Layer 8 of a small transformer language model trained on English Wikipedia (16 layers, counted from 0, width 128). Numbers have three digits each and are written without spaces.
Take only the direct path to the model's output, skipping the later layers: a vector added to the residual stream pushes a token's score in proportion to its dot product with that token's output vector.

Output vectors of the tokens that the questions are about. A number n stands for (n - 500) times 0.0023.
" $": 407544602617699385616392465349581415484329517744694667448465562535365552486602612628357382489309295523379422316407469610577467619394623346645475594387368646288497453349421547436287532582417448556535423610418487341611688616430835618787471528517528387289524567523542483578533520615692391851409507428659306286629441325368446409586573696493477468556569441481679706612612443424643661476459
"ome": 447419809450531555458511232301684533534441627279548584384331559627313614358466307814343608365432247517704470236541480529483590511345528633383567447809500557387507643556507168552574363477326307612480591500500494746408563650509611515445491500591579474412408513537587334667324778338437341463511807618629395552558380536560617489486458487510536490392223364568526647393304642468585401664520
"ruary": 723601494545430230626295385326423353175513725468705460625605366450238663677064193522568630392594433608593565585616530428410170616435646444636397307436547767447500396688320429579252646422545096400348452578490478604341529667314500442852208545373467462385170506170485482442537619089279465416171586573737330336682553541147798557559410724474595610516410570415404665785371495451545225800412
"outh": 427437844828475625246385486259604579363626723550539493644527830444392614697462299602393465593419517442743558210555523468643225243538536441386220339670559543234275542425492412550461417660469543349176369841469492516544544768539442777594446459611545505421420828328580432464534523429605586454367383675453324360660431423484372333592500622575563443678354517292297539329632635374614631714698
"ost": 404436738506410520309455602305648420396436684490508528429416557587470364274322444387302668510622463557432724444484345487356430484445595631517288372805295707395580586466521481630756552402580463525588552427534497497241397606506511480492360506490546561555474639462666506332631732463421330386530455467530500663419627477392553690564588416649426668609354402570484530479299493579376342482596
"b": 528389445512346441473631717739322424369554365557511428371521606391647294594413341692441358490448562621536602439414257306500402573732655497393695561424465543606497416752685403379509480435592417394507678524673507455488513414552489474623437584591540511487550338610561512558618504478357345394500438417399370494648436707485540376505684350476531413425582497338594311343484644488424507587306
"iet": 595543467573487448369533328424332504386482603553628526492492370415582655374247469711444492500697653359504576414690574785638668726477496351480305581692462473457465488386619579557495612369625556211231295578301484482579592628691469504807588456281476420312414563334355612733272665174439294695333391333519623444555338480442569745500642496440434576534430560242357490652548427412578284397272
"00": 406464532432535246539469604188619516500735409653653453590614472529405569550513409593500599377487477637357471494731476441649599485592497594597469490560519609415652487539488640382214457724503366503218482542537483587388328324541684374432478519422577571510579382573391391420397407325440611584464726464523527530546486553540457657715580611425434276418408463238623630476673597537535630500601
"olog": 652384638692464510222585213579582355475500566421348573689324441407651540322350338505531426500653430717300544634432513726360255413492405353550268444575428610364507476586654360468463472535428446403288567957064490315523332687490714418643509315372641621673473679399357481568225478372514385752435600455702683404541559354492720598521734531541479421558468474410669510522290420404345385460408
"duc": 259322823554446302567269310630628234536489387488388389525539363381611332320317533468488467492691603262435496613713417512718425665835504356521350601492496537390391423549666630592473439557325382402352273657433492635603407594694574649500342426543599298524157481289368591277606679455349466415426522423675316392541483409572676496693500383594409555464389270465619605426414283326322844677517
"ue": 563482619570622486561571438285626640451366572355719427508214581713539452571390523593718484311590350578831519427734842478652546540592546679368388589303515827624465566486567310561556442701459461257358243504536502579435642556679469437671558463350283424466560400357533394695438526215607439577547521305656384457662593436777573563396461491435570305337422420463485505518563265348637553665617
"fer": 434352640597406018425418340210351456387787666424388266429578430540652427418233451588614346544512421567466224518496683775587387565488409443613550419631331690485405614451644580700200640585367446437622295500466495350451364531667602488410467473382511387397378395496359424715680325342554455666405612486287130403658413711641335212527637455485405394437479283513452616679722399512238426532555
"ork": 598415650677591452540565299495648608504405417705853581528492575343436434489282504085485524567547472551448554266707665575597630422570411572414322398335547452389507543434701448702453510648467307542280526616272502689655541827321581351684292602508541381257377763426355337489666626112524427598472637720472394421617547418644295516541390478329395210557444438353508316565436449372703703575660
"ir": 277488516494621590312677507249497405614519578422481463315400390609480444639423322447539466307587507561656628413417482510384385358307504385541491480660487425550578704450500428474623606482549656420353422441503504605381323766584432326430412551336608384546500562350335506645675368616547500434358423548520707469459506251575519564455664574299500389290544437305458344779409480615489359496431
" been": 631594827431637223466289565376615366249519500445704476624328559296295672535495488574512740331553541430394520558408713442437591695548712370521572359425328578284700451699537424799649375482406509445448338698650476560443294692476716669465486702617652439536419524282368466293334482388593206701414641410573550485479358482504477541536645670522388547473390420616476778630344299265617602726307
" she": 352346593454486374586483401661738466380404548490579308560452562387570558576447579461560479572500587664465395540534504542693573653463603471699491174513483643455339472660534510534256433614569496576518612475425490566542407625465570588711512437590557416312217568552417245620441432529643370473486528749524546519363530539310614455454565485494174352417299393632255732544585261559636469681340
"ium": 509448490668592133371376662638651398579493304641546720402436804617317419276346367596550696420372402599590496583674521637536606500665380371529533360730243654328496604355657245409500362626651393249496459751141501423485437584571473680770491270388626370500478687417466511640395694195592419428395588732375512383606527517534572755470710562526462389284625411547578464559589528492637491522587
"iver": 571329658664571605532357392284500424377663455561437450592263517648354622398334512545432588636371381282537331363793554596526433474358525563331543410378450551303433539500436500519505331483414504455408340756492491547445447811641398580557500605549343672188517714367500474618473560208541284461587439613684383482484255480416544713648771327666550549380307596238230454733679566474600562762492
"ire": 403668524571714265294409550311548369564434738323500355347538452601436421496207334446614677555658340316529720235539626593452458623353513441488554524634547341415574701354436437647495364572471461216437529529569497619430656800592264500813342391466747536654487551461265246541572418386653688449222496719472508403324460377290433436477223574478513317483532568408286383446305410549492585535484
"ury": 681358757383524349685488631379650524622302529476542451479535394391354606559342401782774731635706441391562577566520667621546315550577676412496399279676557479458633401416549535310473598694694312278235443655415503610561350759614416462747514610468590334488632639426496577702444500284558583679454669399450763335429468486319450392631358532269321316536247706330348511485730292668764336780436
"ale": 342585648633500464250443414536414493500503970331542689519437430581559545443354507856425444708504537356555612256540618535607553462554567543602445346607438355641464702449660479449625523436469382475264479561689493503462553739432583470612370489373426462335586740470850283649250593286383405504318668398426205473485437392555413493560525557568660444443422352465479419376618638329657445520599
"ter": 461522702584517456548714393446222551424612542685458414339641302205374365182381387426504401644496279681417457475405500622550378492575599573608528580735365471270366810649500749464595475475382697508565564667384496522263337460652710336658366245383419360594272608370441651432729438294543389660545353433330309467447358563643614663521423540437667619447606510654281521714475245423465509487387

Each question shows what one neuron of this layer's MLP adds at an activation of 1. A number n stands for (n - 500) times 0.0008.

n229: 647600371566641521536548319408500733641544542622380323649375358592353658457599437662497548400449366213400438437444332352748493278574433523455600415442696632514579420618355604510382642629513389497493651460539352386405518493526469497496321632455405471651486457385402462503597572342471565433340433326443700513419497434305426344165465398402494570486605539588624525552591506443323529329420
Pushed down most: "ium"

n118: 600462374504392419628550389624264638480565297565431462485468388278418283361481464627486734736308387535493493581497585570379447280480533391627368541608783430587514511696524272527457480485377424569578517410280588530440497436570546490437556604513451348263474372513391677454503480383703375542758564625400481490416514559487594538428402548582586813268699370328503530339360408340612377489540
Which of these tokens does it push up most? "ter"

n188: 643525440354534312340550470377440461635688474561671500578459412421430559628237550379389297550402610475503461362587632644482698682422518419383439473557512347318586819516575494254656452668398678432420575376411535491441441582509462549639487464370476606625438631458524383430503408403445574344494503463581477500656535423539299422517559743526399521648533387415584497593632395494465560597571
Which of these tokens does it push up most? "ork"

n77: 431796507469621480549473433474473699458369536500500404562694500413523464463593431571553480374244453555565341430535472364309462394239481528510316466569409658619612487535497556494703628639473650447494402541534599534491560648546600602356745567433551228453543623467401491580623404457512597484429538547509412570707390381479552428551316463563527527672644618608576404576440198330560421426488
Pushed down most: "b"

n159: 290553659540648577535572554491520606408684363597709568723570430464770603354677357518412483477507586362293647577635331337697453408376434622634334545425541579552370483583639342360449385571586367497619645353476296506544560489484598500626450421510435677507701503695550472454348403467474642573471601470359469685411402438446401668464369556545315622470613578647402494436573377566550548289462
Which two tokens does it push up most, strongest first? "00", " she"

n124: 539440417481403388545473548494316558388423319350507549650518404391562671531457340393384240715416388576285606381470597500483414532449391329636485389423639585426601629272681596486544408359486555673398631381614585528604494639681478695687521534541717620315556690537554530596500510324324362610683506592405335592295674380324473577546312407610419513557362455393536712534760600663661293440439
Pushed down most: "ue"

n38: 350418755519587280417558407547314566657381543278432587638590428508441500331290436603520458541400621249504546493637426648664548385516355573475370477625667553529681621517294319546535371474448610565535500334613401407451466504359486269478534592613442284387636575370762529510520487352590612449413598613442433306438206580666408474377447565497704303534399438552626494500304366380552493573532
Which of these tokens does it push up most? "ale"

n126: 572599529418497489407405264626508523474586532264516574463524649364405503581624630456585539452463449353489324594519338334665476486437390654454542732437671483654443536528500496299432500541421575411655603541460474543804351496593685234489683606477468320466410305490549632735562379662567454764288318531490487536550567529339645489515486522525539318535847533500525415589535538438513533632686
Pushed down most: "ost"

n185: 257461669432488580478319503651472618295547596506512539572360743743510628628475400532431548454489433423524497545485610513567546630586325666373682677584639392479536428437550644544558382443746534461571549402386562634506545554544554681350556342554407460302749493575556429478421429737449568540577526602461528386678456425541392482597723545548434385656440714274326497398387569338509462672306
Pushed down most: "ter"

n247: 426506437614571545585469355536547620419504713567515452553638661532424525419525359570378655335454536487426468627497714448688533429400689219547510395592319491174427527565676673550581557552700540413460425506474463491500412645409629548521677422532387699500415413274475622403347430460506587585595718480597366456588630712429547500535625360429528688539562413657464620481628396370432319517441
Which two tokens does it push up most, strongest first? " been", "ruary"

n13: 421392349397550668451696486526452412510365436326497663583489438655563541562603408797672328478410453548496381378642368478385551292420688427647507557606396458549703628485493636545244360465337624439600268349455628602562484476580511379412380514556613784478568392583342316429438660509687578670581547359720517353782385493642378429634508431421442407306579500529393799542485183413503500627462
Pushed down most: "ost"

n132: 265419374419555578467494578602402673581511532454478434368476639430596439565182446674417448436500434479393484695553540382549340673455388583668535385657668639496295518432344549303612393616713497325341547584596432582414610460468668556710449523726462614527419540542589481443557569575533559507642509581353223610506700637490484416588489553343663452612635313446537497341588491251688510414417
Pushed down most: " been"

n8: 322420481528557592482417482590460493245584572389572432456471577516474455374428514260695534391496402563444493523453511584633529475290427488424549746424423349789328424262544659486413504598318451533496602608341381443746526115749634500654559475316655460661569638708621418275398368441429530693536303391533582307546720411702521453662610584566396621482344442522355538419577397387345395500382
Which of these tokens does it push up most? "olog"

n35: 556608489540470330589603580476396532481378373468609429489626537406574556560388447500536435576297387537663484486534675543503666546506613496462635419383582490249377600709702311674421541376601514654412609614362463628475533493494584497744570326423590482517445625265444392466533823353429358457320629741392598576452419596295379321461569680281619553447355468453448447605533557460444446549531
Which of these tokens does it push up most? "ruary"

n231: 340629482708506446520422447478653586382664284544519460593476472564517536540653716463598570514401456357647500335462480651526490628395242523425636427481464513500467479517493294451440454647546447541413384676424354394623617411428625584359689552583330463452418425698700391359544366453400591572457453445551484612293332487523438592285308328823299613565370667768484519651551491360603317431361
Pushed down most: "ir"

n210: 516457556367196274427328580548436522390547387406581374704553470410524491645565683472565435418536586490341465396567335679376487555358383559699524474512595551473539438705305404487326328634361606464588372474509421497472324636639319555364464367510531532665545484447572404460234400382583706431465428737490620697538513649390516564593541458389388522344425493387345369389530407536544364518437
Which of these tokens does it push up most? " she"

n175: 534441322402551412443438599477429467547601458524415630611531288197636570507636450483684139528540440601490410402546479348521419374482602674487481500573381426435457661432568381652487455570399545472640466350561621434547534530500434533500565613632669541481575392518538439752383503227449376469436661444531393521557475558450476453534700357370462450444476401768511494563466593810453539441441
Which of these tokens does it push up most? "fer"

n239: 530512471740616335631577483393245480491444240527585432516385339589565674458639534416455553569620539583701491519391533424532536586517361527603515400431376480572648365324582494578459497403454644428611500422562561611520462503720506444564694552263511543609604449623617324669353627294588522572618571482497587410486485355604503448405629617525309423533526314497547440535555516355429460555423
Which three tokens does it push up most, strongest first? "ue", "iet", "fer"

n238: 301660427343539607405376408656647494528557544465286542418721553432390553496468549595510602569436366477493471593323683441453592549509388529810446561428459497599500483408704507415500465542412313412534608636570314325484426215491577593538655522522500579477332490463444589316601468533551634359231340421559601209516513454566595784464596376518643441546669486629582450573467494588469459350354
Pushed down most: "ork"

n93: 341528478489500471433497406605718440327546439684720442647577535458578336556645661549407213510631532606293493522358541451701497500513369442522746490291483270413507565284549374513421366396580367528603517555543806406421563651530578653540556563493585409378402801566464595663444292771760657517412476493455532446634624546391353436428352431566266454616467567423471398714538541535474387504642
Which three tokens does it push up most, strongest first? " $", " she", "ork"

n245: 437607433473575670751521543428576631563483549432378494438379490625384649490642479544403529290524562362503708590547512541549754481712709535582435475583358570480534651392440549524575473500361487626471494394551695561647469442530577525520681591503435696348533544596619420530689667551515645440592610415547603503524300649608546500473493497397617419723563413494622443533370569273298276537569
Which of these tokens does it push up most? "ome"

n161: 526394706553403439281497350456321550568549483522421538339604373358431707434719564392695713391521698365543413432557475526475331605423431413658298437673617478688503487461312580500574640576339597529705545324707537453420538451543700601578373525425406373384655497509573300449523430760378480342393665506542356394453401521512453458528433575424491506552488387451437586590445385397436463493451
Pushed down most: "ium"

n10: 536592373493503646372487471732604401604633452451512639554470633518183584720771282354585367306678577426534398597509617513602437758579477330551449500569434665645464428613331558481510513372446524470561622673541745542459360662586470468647444494487432612646334260550397556670431513525548524573677388497526445465465470460472519411565538524536303450573384778437402516631520608414519443687362
Which of these tokens does it push up most? "ruary"

n65: 610393423593584460503398393411222369461534598630336472359649382611519333340372473367625552399459380542468506427611599494549570275582731486464506454540512455609450553357418523430631433449536379572561377553520786491284480593567429559313452603427432380399464607512470331456475667449469361383531580585638444631430384592627609678181576337557482569516410604328529404640500437443643724450530
Which of these tokens does it push up most? "iver"

n197: 555320386493436636470480453587430426465453519560653896297537444742469451540443480592494544561232449531566464494375671565456488452521547431481321461475582618401629455451512494485557465368656538546453488354590623429485387277509637515701475476470523320567551549360529477503555434489491535515536439524591334586332453422561606749423605423528715410327570637614511625332528458341491553363657
Which of these tokens does it push up most? "ium"

n179: 460715220475464409461613609421452522548253524569331539374734373339469283521362397400520318431450509622497596549448298303385577513420716552441391555455621385642656317640517441532397522243446163573452546539527546400361602648593493366346483299606538554417500543342531537643553559302474497328614442384319587510388418506316369428374458455536421437386456691380482484474527421427456513518522
Which three tokens does it push up most, strongest first? "b", "ruary", "ire"

n90: 703567446385503476324415451628600481527510775513560400528645664363536557246378530507415474370555636428415364476482550657408506462564809489427637441523598494457487533462695497653513555634402480529536516481653436636515523497614458519493490543376641545564577462545666551300404578370599484516659506669646518687623601443649497693514533500509733416400476486513441809272468555293506628435400
Pushed down most: "ir"

n82: 490672761532452304491605629426401680372372598375639410379618401486690565251414368588681460477317342593627453641479452631569500619362542548439600411539566494354612602706624615581486402567434439390410588393488516418444506543406357462452526299696540400575797409444525586460419551512674507438408582608432482619472437303556676571319497503405509549418450729359455500594559334585682522563506
Pushed down most: "duc"

n168: 570644563319527543547437428453272364419755804576434558472668582667394476528638650659405595559440559666435371434521649496511466463514544870573451627601394500712652535414333373397569561710443542430454481507671351439409460504607285493461493358443521339237368504461535465583363373789586807559298584341485666365461674165518561728299693438709465619403532508302469426471627422441367340535444
Pushed down most: "ork"

n0: 335278385507469596304692572639378373435566507464388553401721493563397484493615503707363664527700393583556533379484560575432537624665536667563375493641542451433632581469524595273640634612309399399462473450407453477702622394727345536336626542271408404405542544641586529544540672320402611517286588574507440376432448586539568507328665411451548526609494540463257666376585460601465536277394
Which of these tokens does it push up most? "iet"

n141: 317621593534497471419632450589718527487610280411644527557360535634401497429504533343531672483496590326543530661477336545617647476470705738522482310478410483696473406333559475343824564403507439469600493386398758419625444311473419398445598463285507689430253510408720536731500490823638617729642497441569484500557393582523530515417619694519480710594325515325401339510510614493431563382642
Which of these tokens does it push up most? "ost"

n219: 376463579511340397471369458614594454490692686497669500577378711600452554398448385340350444560416434438569493472632427500373415643487624405581268513669484565475477525581429335406731552330552503537645753497389436608433613456555617275293283364451595585591412389699561367494598437395375517618441318554406421471322631494558617533405602362359526666558445518605556772412510383594430759489462
Which of these tokens does it push up most? "ost"

n76: 542424582473452614439510591545235631557572703473352442561317335557525437511607444688469723441560409614654510405714514451523542414631640500203618612586473520496490536353472710547644601347400197451439476452484711699513415473463585391297570339611474511490588299421774464513417636422293504566269548392528529466550300615726517734315670493503490437317560392444494698587391573674625493545391
Which of these tokens does it push up most? "ome"

n208: 465452660448520554345588444485419661607469390676606321559477703391360739359630437476557358659383527666592522453515566526531336348349470385523454197410503537490409700445346463598464410479561497497546343595440649413457416500402711450574230463649473472490403729503591572368526563433593205471541550638602288500309474467457469569507343581416561542539582551458562482559632503458343497445476
Pushed down most: "b"

n243: 668462423560421340470480440437421520374289478493448429677639657861652533667364357493555668600440410331472446602648493691600698538550537415651380429635444437605493612608386335702525447674493686510659438555546652383507534763553525466259583354584575568760540435497500675451541473521406688521473476445603519307513578666530291522534385496708372503629763640469621500523486402704431331493507
Which two tokens does it push up most, strongest first? "fer", "ire"

n152: 595378406637575575625364553435442520555675489734442453267565411504486645559548651658493451578562519674528414478547336514484390460507496275394298327302617448493433418524479373363514408314340440327448323490624607583442438233382424406565668454497487660698504547494590503398599493416649357466593601401581637808392287295572507463570727418525400461397484373428368616546349376374391321329442
Which of these tokens does it push up most? "iver"

n16: 477533557281497602630576490598480448487412524516629680573369507573486418543255459460639383547363621568579626504410470587613433292282528485469514438403638619483470510634510879574431313364490517493438624450607239575414428831613456543521396567442355602681472547560509582656547592388529435580624546477324516584474438421302342645602577542597408696618468646554454598584554439433352404814729
Which two tokens does it push up most, strongest first? "iver", "ruary"

n27: 517473471593509417623578374528546649503343468476549332612579362492776455246313561799276401670637627538451338403608587699609624456523561585493718560478451507446429468607369507477741576592405333531395319585463513457565454686484524460504335484626423399469482360145477529285456721411387707558433497620568401645454479413477671467589504388481532432483311394307424357520638578668581536511555
Pushed down most: "ir"

n153: 343595476497416383515320277532573555500721484491823410531430344375678632442240515302306670538456553506409448563571438405518538513500448418418542528382379439361534434475494464403507570548546428528399522541424221611422566583564477354574532655334533566370510393620584545399453410469294409566435439437302568555506380527382497689359780553612251383506657632478459521457497532424530467473437
Which of these tokens does it push up most? "iet"

n158: 446478407659666431306655489640553623570552352518682297516430496680771366598416466547435402634579473589556704351507604482535548640580401275281414585696378594360582568482453224392613465566301707388571580435435431659521582508377430603365679371377315413372527301479366544633525589383479164624475570431594463339560470390465591437808758469553431331460552426581261338574441440460476650605586
Which of these tokens does it push up most? "ue"